Layer 8 of a small transformer language model trained on English Wikipedia (11 layers, counted from 0, width 128). Numbers have three digits each and are written without spaces.
Take only the direct path to the model's output, skipping the later layers: a vector added to the residual stream pushes a token's score in proportion to its dot product with that token's output vector.

Output vectors of the tokens that the questions are about. A number n stands for (n - 500) times 0.0026.
"yn": 521606389498554600482486632615560561687532664428528540555495663422409487707872652486239410450279589356376542635464624377673180514522491208512639529455603614274484497528408394442439542348537384473366568699562475441495446525569541600575242461596576350268817496811450507553694608364424377484575510586504252445723613573402422405289271413566492435324495550460487364534465367654773564439445
"ause": 620614549504188429745387683176501352678562567345648273404813706447500202702488526599496166370591622517664500617545706477466534425644255453618451573469634578298693399754461552425595504203432354130663783734485356459500430442649513477479240432452365327759813576666913451618562668290396270421298357495540558785491373539448746587275311523552522638392273643433319270408457525535495313739595
"ner": 528517487627299690621439536397444652706714477567395510531526572540377448661732529662373274522596226418425642418378678577451567480612211397452294541322809487254407446435625271334405383447521516125372506637566417155655595743427531513329571437339558434273830576727497509636672297442444707401515575660529440716689495317636430494296247382453521220703619624629717465700591589384526477495569
"ve": 273524450661365486493567491413470441617504465390586438711665335473476382412444324673424379505576765439459659610538581498285657717563708535742423827390617467418412420530602415259371451356357298312455618389689504485509430523711539456432368410427569478768799543805498538757530440411341509447452473494702383659731347335305625344672512494510498611513526413633460505407314590446297331399547
" area": 324588341434373542740642513342276456542550413443558268394398695679468320600474709592619248533625631462469516822553466522341506665616208321347351798530777556498399592655513503565726377274413326416393695416568574227633499541558429536278536417719359447494583774635348341694466223502536530402281559614267580733649489583363634611417506467639507552378558560432434324344581372580502496755464
"ove": 430551485469397535745244517436431466595766401752553304393529499483373538673509654580182409395478600560351644488534647574432535856471599377390556492546695566280828502671570388402573407133330217352403639485605294479472354603556562426517385408276262438694885399632460385577629569334462361503555369495494383576632506457451391534720371331450496496596595610481499538534485452748624388735617
"ax": 644457704560421630584535484582454518529421549285438584761298707509428289764451665650395410456649529526504500479598291672342317479379427161659380494697651491484476436722384503446446453488396319423382551645482536437431437562542465700478496432426513612605880437786466523610530375360463479396327376679578648462787564508372456308416432549489515460511448446523434314495548351545588488548438
"let": 486640558618327650336354442628629517471617864549468477605338484337659390609525784440436205477562637522386712525395460509331486485714329277404486578303552331527354609609585511427442388520343364379448582742468541437613380497683485473341479492415425747597776579672475288838521430428423553481528620698572398576665305393466500446392224668587489575398236375400748394328517482642691483492444
"duc": 618783610398335538540147666459454268611580481554678405609404247736655490622567342580491351494576687483522549327580777503334570795682330084475661625529546400348658404503352327456385498241367463583354243438591623186554437273499558492538522485336668525554861636491470506823644410462528413339512580687512310536558455296299709773571310328590519464569675590660748478413415425478569281449446
"we": 625537588535446524373478531510447578565675447549591676628471437440553339582476379482540237633660465259458468560404715428347451520334250656493640732424599703502508608552435417444584371550546233226361657422669655515748367381259462783458303455473629460617767223723476668506615394475422318580338481477404504787754361419522462565390392378606483382325511622668526504394415380493507539515643
"ames": 620455630464257382661682527677307608653617508358514600215247522524494418575427366760554250286675542625670511543552648353561391526648566307608805400688546383097552527632360308523680413430527520487441544139891597369521385442487537336398212387501368487573919506719746425586501450318466481528316475609399552620593442449385589566634489449583508439497494669608228548468525581454474388461486
"lex": 388653555406302655748224454715686432562726565362480454668574663515659318604493540652707410523510485549531276557555422396413620449760475493599399680502519431435318339628423229426327535461403470439547600593453203448699354643568531470542505502363468615538839571550744308656401473298369523555336505647569330644827432298368461517543383474432489505307474489532443322386555608496645440483384
"iversity": 536485468512038691782376803718249454633572320507509361613554216681584371746749742519477460391637322324569502755632489354381432754425332184614785582411777425653598647628357587441416358262212415449548656580698387273651490658617436498445382374600343237680906523807311514698478180448457412508293478749213239625556415432072419455547480423513486494484652625547313617692683437676522288560394
"red": 411544782580496696506644616365663544468623617528521453632624447315672369484413276526333379267415733524524339431376489351466309575484297583619510483553677318496550281538247438313218434390419257382576428569488359284806559465643331719582674422510520610488823608459692418754535556526440359597534480562573381466562503433504546499555427518575491461528481835499592400528432634249552619623349
"ments": 482449570349348516577453674624297291436772583331465547426389374726493359269497430737661079670501481506593505390526812547311618590419419453644391603353682421273466548519721612601373414274506412466374489582418551275381447687637620372460101511653266482574940622651758322926803341428430389601691475759393475859601395327362522322334143616414495343470667555464578462433548542343637518887455
"tern": 542473499531480638669182745513598437482687538354463421593644614512492291449619394441603103580523399534513581430598499692567596730595404383475550941250840439313318523541431196506351453583506491438542688442550660506540464562438548635430441429279476392443815450668323676589633523349459477366309558624437381623458421653374400513579540228596501456503626657489377481533606315485510453443297
"ually": 385464568662124900636320687404435370726494744423596628489503401303494551613602607766216283437394276314810531312621361634494650572918329533445590657453629451438532330732471503667358349264544230339371737503448462185546557645586450503450369480640525353662928782411498699370388262471451590368327799629407289710300637305320556656352484281589488708379499734485355241754396411381428437690722
"ens": 344706487272389489540404668580394521577506592579477454415569571716497101375459781518494398458519651490579509675365470507342497409420454141368448572666731708581553489413578459215592430332610424425577628557367436441259555580491428578437639491389631451447799526611558444634603495483426661534437538596555486422728463404651526519414510430528516456394473681365468475395381597413717492393473
"ld": 434753629408512634530460639548568393515595488503496424415185595350664359566366441668265547503709576355782477476538903203428745440674503475450364769545503432251546566626448402382189524477396446390321613641439627336787397589544379499288562431409578723516782450808484485734775661385331543215551452697323620561599350413415523610481179514314501618300561627381394360513540555391630279563420
"ife": 517655604527565444565461434585226523654495535484667421446499500384594632755860672464305360422590765610225470484506584230361541975406277304499613498578491581466759682711627543461365481215452398232409281548644423339745384430578479653360435346450446509646792401651546374497580416279407428370311481664477549459533440437370667639609430491491490594466653508453446405346509389643589354712313
"aster": 540501651582474597638451620707411641548640697246588493471515336649529553594517603633474551303609545449521497477632318392501614570532575260352402629536459319458630569752269326411394575603141493453469519584719577614430443659369587478456397411378342445620865326711775367591424387372493580396274488726439387505419549473189456548663442337576497369536466548701327394531520463581396298628472
"erg": 549430447401523432655179583621584630394716432364495503721451463645528568754468608790594484341457389278449570549568481654517364676519375304581520502662679312484363333594528299361588524250517309482557551582663268495687347526409306382609530455307520455438858690663706285828577574455381534262567597584431503618653318616478369353298545489485498458369448740520514473394393352559559535486510
"ten": 190661398419490705608455747360264322578875570521715540459526132488525428776601504476367118491598391285550641332578521773410516607593415517390372698488546345281379500627383544616426650548695323510299561634453403230595566273566482557228682400339602818355732494858673455727523494500494445356535706718414500918563543475444367418564464429521508422248653540546351043524523454557465346540547
"elf": 417740347612503503850428248440462647438608522310671481773387503406637309522764649585392321560503527486310618471543281472633220480489157222565490588622746431626599438634452553261211444304902252170373658491767407388547479394598436480597370485479446533813845751638479701543582344588499302439420517481508503699650421436583564571324446488654485626316436642416688121596537325412546473577356
" loc": 488664415347290567569607503427397484593574601526562408625468535598533373531309470772485315433510503555363546519599539612334477556642352095565554736684696545303367575800193383675410277341542508520549642370663579278523510464453247495610382531510411540477596610588578469785621530509514449428508499555403540450625602531292513593495367313681526392281490626441544460503498426471649420693356
"ivers": 403567506430050697650482621731394542547525390570550609593574337596514568697578572613495468416411623521630604534528536414381342708363586279567816567369699331387532517477480466458453412228548439577514728481792349311374568523387520563405211358549572639751875580641483512588550538387361732628263471691280287617439251443329373561500500458610497618283667547574225496504384539333409243517557
"one": 425504623530429405391446593461455363575444527512585482525512720555494517587615556382535360520695569494191408525677717529597620506522321411504568507527605764328582328632374480407477465305475277150479694715652764500684363482366588487277441508400346426536782593717361397621620378381480533543670374482334728545619460666402376207876478359530496567437560582374284413282614600417524556528386
" song": 439542583529342347566381440430393584602702580738467546510439536500590225472420495599492197367576200495428670567572558351602372659859340510292598681580561441228886581787243456450538380529487505253365534623873493309599402506614665606435329495232543559417576569819639439794520432522493449483488312388416334528522369431302577605342402477641508546406682562694518410415315595462616317657544
"aim": 527528605355585526754436695406658529766411409423559365436628451514628418671385338651477442384580460450645604505541602342547321332570272373672399517632578367395655344759558417328585400341630543270456604663638438357696493503441565451493165480499596329561867687585520339524548603421416619531489493425509309690593365439429601509439472407434490607382523686364571316517410509493600245592516
"du": 522698547479481505574211575592450530723593180419570467613434194343797478634325552627318302581463490335569655498431583490446584640581510342570709789384726407361631387421520375369281559414367524424359580438323438315648441288628556642523609466405463548629875525470518694628293501501531513393441636532665276612649501610268473536744406386553519590541322387490628390381538593558479264589553

Output weights of attention head 0. The head adds the sum of these rows, row i times number i of z. A number n stands for (n - 500) times 0.0014.
o0: 355382517489621398590385310618421470414330572355355586415367624679456691501548341442591561449595517510346514564457454331608454320441539470539542506529460592480605478526492579640515471556630687623506693518601315575570313548550605588464487414434436495547495443597502543483540402280499536496346576368388545305500611665405630614502779492563566570450440500543472409410599414468503553440523
o1: 486390524291504414542494471579498541511408529498400566520585524364577555578468384313554637702460507519418326770422429598556334556368475545508611663436446410506534435554583454379390434450419497412571581495519524413696402455486384663380377531531434528406464685550400593418398577435490437621533488526538633549613573582678453557573558594585267775387437607492491488366603490572429419375586
o2: 604411565432514362475487672424654576382518492573609550449323638388508463449528449525522384369469543568514372368609511404431473380586396405503550676425441482408639607438525568667499365435432519478696502423588528526596570440483601606493559709280429492481561434585530411616499482333379417419644339526506551530515448492541642551577436574435469536630575656445527396729381647457525574303371
o3: 570518465480512459535483646550489606531443437588416460378190458616615535543399580341385440465402449517473526471499493318485537395403613411608437346487433517562618619517538581394564487467485549455405482562488474493607395552317519596506571342536398618523469603464688468428651420580537566635493531580477393488575529497534539327629692337457637445498432465443452525422502366533488773465574
o4: 367529446527413521367453681509459482526536628422549514722568535568414446501431633627601393498471584394495405474550474674620556355534521578705398330474347492423544576364473506613236441348456575497537513653466346684362470339544452466462370503582479411528460584555611546358382358464476484408518634562448272466517613522353617604594413694601599369545677712518463486589471341337249553485432
o5: 628439410573422562538472609495388560378517594413649397538650460497493515530609631500626396563598474422486474518535562696435478457313438441471513413630707484533433500515619428375687376436444627529477566434304584555353332462428547426472357470567502611524344543425454461651351503369545459448421531391606592653530594445626533522459447563513624277525406440586501421348456524433366484374446
o6: 450701557667522566710505564509626591393385543527393463511533567367572557477416483569476473389298676430521447366434484458459445528615645459289358471531472558540512350536429657522379568576473574408516487353518459622647473576606388389482401588483438618551621503444453483544402458362327365328750403413438337651491555548185630586478550630484295544594542321520553427539444421428547523450533
o7: 486474430522475550507549225440720500412595491498237562468412495584456500522555558688518520529424610607471531501515560504554438395638550669441532366599395383338339563562414434493527414591435611511448639386576400500321634315513536457366428536554562557398420345398646621612506403531505521537592510449650580562572397542416263306603696330482019585311596454514453619527635718751542374438495
o8: 400578380436556506642516542481464513574583351671532353322338556618512339509630295436494457659509477617437397485574385490344497622423623620491538566554624408484442492492401492488430423470361590384529521532334549708363565326464350417438552523444432588582566715400656435477633635444258553580534607585359466698558319467434341484451559452501747620451476380581456478495401424459526521545517
o9: 510351444527671537616550463353610629390584409516446583560601355555483379537261405444320400432609503512613418577535416597638561506545517504536562469566414586474461463563589497543648572436719524476486566477450455618490484546494468530763564820432615386485342584642497371443638565583424360586400470484557330604550643417442402485509435484625354432444367557419486532439394373568436383439453
o10: 466496357480433388404638476368629554599446492514545551410376593409401446581475488548389249405478437423631677306623464377503596566480535607500363535614484509423539488389678724467607438597511496345431463415530507588664342609421492519495349577602537473455500467269466551592624481400344515559544556535404397687407416541538453511564533562542713583446632609510550667572518359544549614622494
o11: 581480555286345497476600272497479439467462417519522549510429621424377529471422449495416514522690483538457297454573569587718502485409505459474588602606548403423550441415442383437541506570610583626442568479419539435379550510378477315589368833410604635420698399613603549537500481768531260498451520589582490469531520408607574554378274522460143640587495676547607499499565487471550489565474
o12: 565419566552546487464547542469478496671483435451327643466440400512522530469500465566711404501424468611579473474462408442411460270444486580545504643624448383500469297465570554624425492453631429515566460435447527505390499500496547565646475557504631510388620618422584454409589539561499398570572558581464343462281440544573672408606610665590766518507544451583465407380513556466474604540504
o13: 569582490440372488535521443341491500839467432534331251458460521475604553471541478544499507508464562423595612503544531367539517446445559551616551459615477461374506416580579345432502404584462454582528324518651484386427596530639568514511597564602500532436557319490496308339527415514486403542441437603362504627366557510383425513490565655528577482570478402629473477708545475536441552451658
o14: 445657533519568439385467616393564315627630537481581524437597484399456511469215345576550279531435354563521294452618457485633507569600525396490518373446541441344478479418601454330487637463422480416605294433511494456446339519412520407396487316531500726541384332598453663520743509398718531512578508475514252656606520411526595602516570418701644522581486414465582547385398668419412554492400
o15: 543491508554369763350556361185542371573600707521637514414642566391671435427609459358517366506416538489409422574534450575348438762483573545581595691617541579467670294419556316626472497401561630558535584493442665600486490590471648385234618542317739609614578556395646580565342504518480612467702552560537512442401423574284595569508351541507363532586677614532472329609455470391575576592508
o16: 557533433379704611565565482479512537531653518410385455532532331479474632420572481411475748533423546322512659410344727400503484589393392413684624442629563487451581570351394543540464385449640422510585504560644528541437653507326566439442474689321355490371526612519456574410545492727559472304415436448488482525443522528553538501374509371434486505558679649577395462625521495443420572504453
o17: 324392408574462407647443440465494474418341600394558395362486548505302380475474557375710464328505434489313665589386496375529462503474447497513516657427350725524419603401580544459480560578436472560559549390601607374571634486625526472560620736513532626672591430469609484387415458367708549519518323572505378510588534610451477594529562479518604620532449684508569490593489383594629394570460
o18: 390313480504369478583509752556529365299458507426449517564694422511588487473489456416626437210448484452423522631335421436512396556528600338370588443365548391613557534486535452479441576459583498472354485403498788583460442544383558614413443473495533568492526540465632688640511499650654470628554540551565572713588286475388212457445444635467411471536611639396451418518290572624566458530461
o19: 530530609476609504417321532486412656540425737537455474430420427623534499556395468520561537453672491570495409610629416376501468421472508315520389669308525554489541542497351578505478404485451459437395433472631402536504558494444619577530439391575675422518417558648609487582421421493567475412417579470494602433480438506417626631464445284741584426540613507475436456559441415436525371367559
o20: 666402558551508652469491638350569666460379566664371536751497502538349449493488553651447486475334617428479404435568729404528584317466504423566564513408424525396601566519483409475503436505456482691429618464452566468352503492361599392615625295561387478548825370450457624498446380529494345494615482531438645570646505292491635596328661473473503573520533547609544492639528573525422379341337
o21: 575441484350425613525495296489464424494531589583371686747658522476446284550401453308322393522474594584588560479494625529538598487658455470555563540487444364378389644619453495517485446586580638452306524523615567465621530549703458448436644495547538604409410568673587488309600450502411434412509474444462547424373438688561448731417600467648594617405438433419544410405418453461519391434375
o22: 519535420528468637685490652422367330313426337542495437505316551553412534446583495465500561556498388655506517445660445335458499541441516482499559621594565614488366441599450675546515487555537442366608379568624558475541419458516565434397419409405348525426461540449534511454384520467784597548619490424288491534465282478554400659468341664614693510384427663375591483497596579476566829346399
o23: 419484633498460384421501513524569632512604434411508459471561442658628440631486687562344477513596515486540595417444581378460407432573412504471585305412414504671508462566527449551492464510414525502492556403392459420579543531459437501535620340628593558556247362262394631601401437507503265603384498540339441449420436637696487330491458533700878571486544548518521633473548487493593374497415
o24: 538387630391500485418534512610399473426624508485623468446594538636545596262400549660510625543334477476474438484347415437469579580586489402365484471499586564573427414592609379347550484366311466518569498524509422360513459439442697451542395473542581542512470628468500444441565495556656431652582353451484416512447507474275540367532376347398591437678654424658415599482610414483527370576456
o25: 496474430565620563457498460527505436193365544413467484438365620609501531493442482618460494482413553578524446419484425485480604559583485715487463355463414547542516433539526640560595491631664357614477548539507367566606456597410413402605682500598442505501634586470437611493556436352596335513639484625533463451496487468604552590589549648491691465454548371554620452646453420491488633619498
o26: 466519524507562540387490565560539660461378524571579491598409450453541530528477574500553418502515408581372546424560449425487478530419423485445586378536492515557433426410532576495473425627496543492322568611475544481603607561399424501334463420449516633581640540570333454364494446592661407576476572518581453678296390439671427440468512413521113574506317582579532324429370590516588444578626
o27: 605504556572451383405467322382721499277558586548477542477447533401512609474484551565584547580626588392433487726613550608600406481621420593453393569509474437717632608477441514496601363635490485540366478580444506341521335547579376472482475757397544568533421539527526471416542541684428478477418632514463619436624529407516483529491422682627693530513522506316390456422676558478341583372576
o28: 433605482406569478430571448543230421599576620485521391480499422454426472458508645493482630435384648325465566675576588583684455461578328461571503319592563547564553397561434474414535594571583492590496555573464548483556446583358503563541664649317429519460650364511542491531473629434433546553519535574511373510558585453508591321641333414447394520314698425515240476370421434452654447445463
o29: 546443468526584468401445454594501444510511495562612217485469748533589640530483425453543441506510450512521469557389461414494576499475490457372367556539458563404581529396563674734613588431547537377532447575494488394560413649452458543441546430507621490595611427444563341493438480456511467422517657639520561545552671538421468509576613547369643509579421213458466488465339477459660474463350
o30: 370348608351333504735574516381616424268639511391378634381512475601468526511597552497668584609451404441594559382518489573498486582526522450598494475425540522328430605657409418364594645651380408501452376494489430443469527550391430329409549670659407468508611732429601458599462482499556501336649568599515600688567450414456657519405481509521230531710524658601458540579415505628263568419634
o31: 463417596503624332559331580543443652523516609535486526595542573506590452521426252401497472543484465441588524347537453661399563588574588477536583454609659456549265505444359587481506510474571566323473571545588417367382627663480539451594373444379478503554394347544437579545419418501661514539287478487498445522493589553524561697589478457464621503458349485506514371588322388403656577444520

Each question shows a token from some text and the vector z that the head gathered there. A number n stands for (n - 500) times 0.0093.

"el": 557532415331385480515445513629525687257416605492580370399370414551289488408172611442464537612556
Which of these tokens does it push down most? "ments"

"ast": 405554586446482479576462566484431668479420585679481448495524549538468428552227538576486400483480
Which of these tokens does it push up most? "duc"

"ign": 505302609612574529521350583444450292317466699569445640506612265496604618527490432496526595367515
Which of these tokens does it push up most? "ife"

" Min": 571511577374423621460357615513633568390366559519603497532565472569519498490365509469409474534601
Which of these tokens does it push up most? "tern"

" F": 492536536383448498366467476513477684315383503457496504579504557453398493467362569458481512502602
Which of these tokens does it push up most? "we"

" m": 470533541541461579502502420442444676434382471521434463457509476480452494465484473444491491505499
Which of these tokens does it push up most? "ax"

"all": 409452386543602322586647340622443574365468497440549464231439213162522451399479605376480609617539
Which of these tokens does it push down most? "tern"

"ill": 592759489822454377560410515560266504343436463602493719472405428542640573333541569588405465713490
Which of these tokens does it push up most? "elf"

" during": 451589497483443508518537464496395657400402538518451494457511483484459472449399510441516466518516
Which of these tokens does it push up most? "du"

" work": 399522550548507546494499420516412640456384462416474498522559462442460468484361422340538428512517
Which of these tokens does it push up most? "ens"

" Res": 491542542463572551450461445507487701343388495561552496504495472362517510393332467414513550598544
Which of these tokens does it push down most? "let"

"port": 438596364515451433540554319531421718388414543530524499324578475416446424364395636361579552536443
Which two tokens does it push up most, strongest first? "yn", "du"

" trans": 570441438499496496503630359496423622372306494623314377438445448554534487470348495381486411511556
Which of these tokens does it push up most? " loc"

" the": 460557526473462473494582455484471637418391554519456484486481510487505436429363519425545439487496
Which of these tokens does it push down most? " area"

"ister": 359598468400380402401474376492494689394312492577473423541536524504364557486365612408400544474512
Which two tokens does it push up most, strongest first? "we", "du"

"ional": 448644489547463554552474511560335654452435549599495435454458482495402518466373538444497480550625
Which two tokens does it push up most, strongest first? "du", "duc"

"m": 439565663518484532522624602477520597562627413601550430578468317551504590507319553384651413594538
Which of these tokens does it push down most? "ax"

" rel": 632474679563645513426451502484352738581396637658480444613590624406275518541375675409423436620571
Which of these tokens does it push up most? "duc"

"ol": 549427477569649489539385339409421563295323614652508630493598475500558478460412473440323625476543
Which of these tokens does it push down most? "erg"

"g": 552457548529636484546534486432308420338315611614292377385503462512395402458256380407276337482382
Which of these tokens does it push up most? "ve"

"ri": 367551533496455553584421591342362519358419630641273429442403388616422549503282564562325489533575
Which of these tokens does it push down most? "yn"

"ings": 367608545494441603576522573415380636318423555496358468417411445508372445467316514369611561516632
Which two tokens does it push up most, strongest first? "du", "lex"

"con": 612579564736598463436407461376536476386239447442476571421539468510636460381245425549508368684447
Which two tokens does it push up most, strongest first? "one", "iversity"

"ial": 309523525728512582467485490476455593463515391591387653556546465382370701550409553528599450627618
Which of these tokens does it push up most? "iversity"

"es": 377561506518561645591611431482319596343269553629440493447428504550440520438313437443562554575474
Which of these tokens does it push down most? "aim"

" prov": 505377493582514442512530327477446560341459532507446571588485496378459510443407503495472505605496
Which of these tokens does it push up most? "aster"

" v": 549409443564664491525543443399342658467563481683420524482634360401560556583337392421446503590554
Which two tokens does it push up most, strongest first? "aster", "duc"

"ide": 493464499549599527525513475409374658493494512645429516483579398454515594566364385421489477564503
Which of these tokens does it push down most? "we"

"as": 616678493712529526459686497737381776250342399452263520307424650518502429435338694459429579732551
Which of these tokens does it push up most? "ax"

" g": 378539532506482533496617440461415586350409551528371414462507495472463451481329521462484463579560
Which of these tokens does it push up most? "ner"

"C": 416627413593575374469559406555515651391433549589444406368410416406630368391448603268468674537419
Which of these tokens does it push up most? "one"

"ung": 357440500478577395549558279544386806381395335334399375459398524493367397555399566382507495588672
Which of these tokens does it push up most? "ax"

"ut": 404585415387592447452591346553511640410345628514537576271552422444499463352315566435446551512342
Which of these tokens does it push up most? "ner"

" it": 370635506508427471489583550520422685419480501649463448494489399485468480509306467457611436517475
Which of these tokens does it push down most? "ually"

"ater": 305534540746508575465479477461456591462530391582382675540552452365362728551415565541589451641626
Which of these tokens does it push up most? "iversity"

"ters": 430525529570495627517512416465457673435396464567454491502464496488445529489444465434533478523523
Which two tokens does it push up most, strongest first? "ens", "duc"

"ens": 285555642493383382764624644515486506369467713622475518645435590570611630323263443524429595598349
Which of these tokens does it push up most? "ld"

"at": 342541521797503641526438369418469663457485406647417676518584422396388693513485573526481460597636
Which of these tokens does it push down most? "ld"

" mon": 430510414456526404605654443495423700373384455499426489434472458382408437441285529473561521570517
Which two tokens does it push up most, strongest first? "lex", "du"

" bro": 487609680474495511537644528466367640359327591569481500507553580444495404358129533443554521538624
Which of these tokens does it push up most? "tern"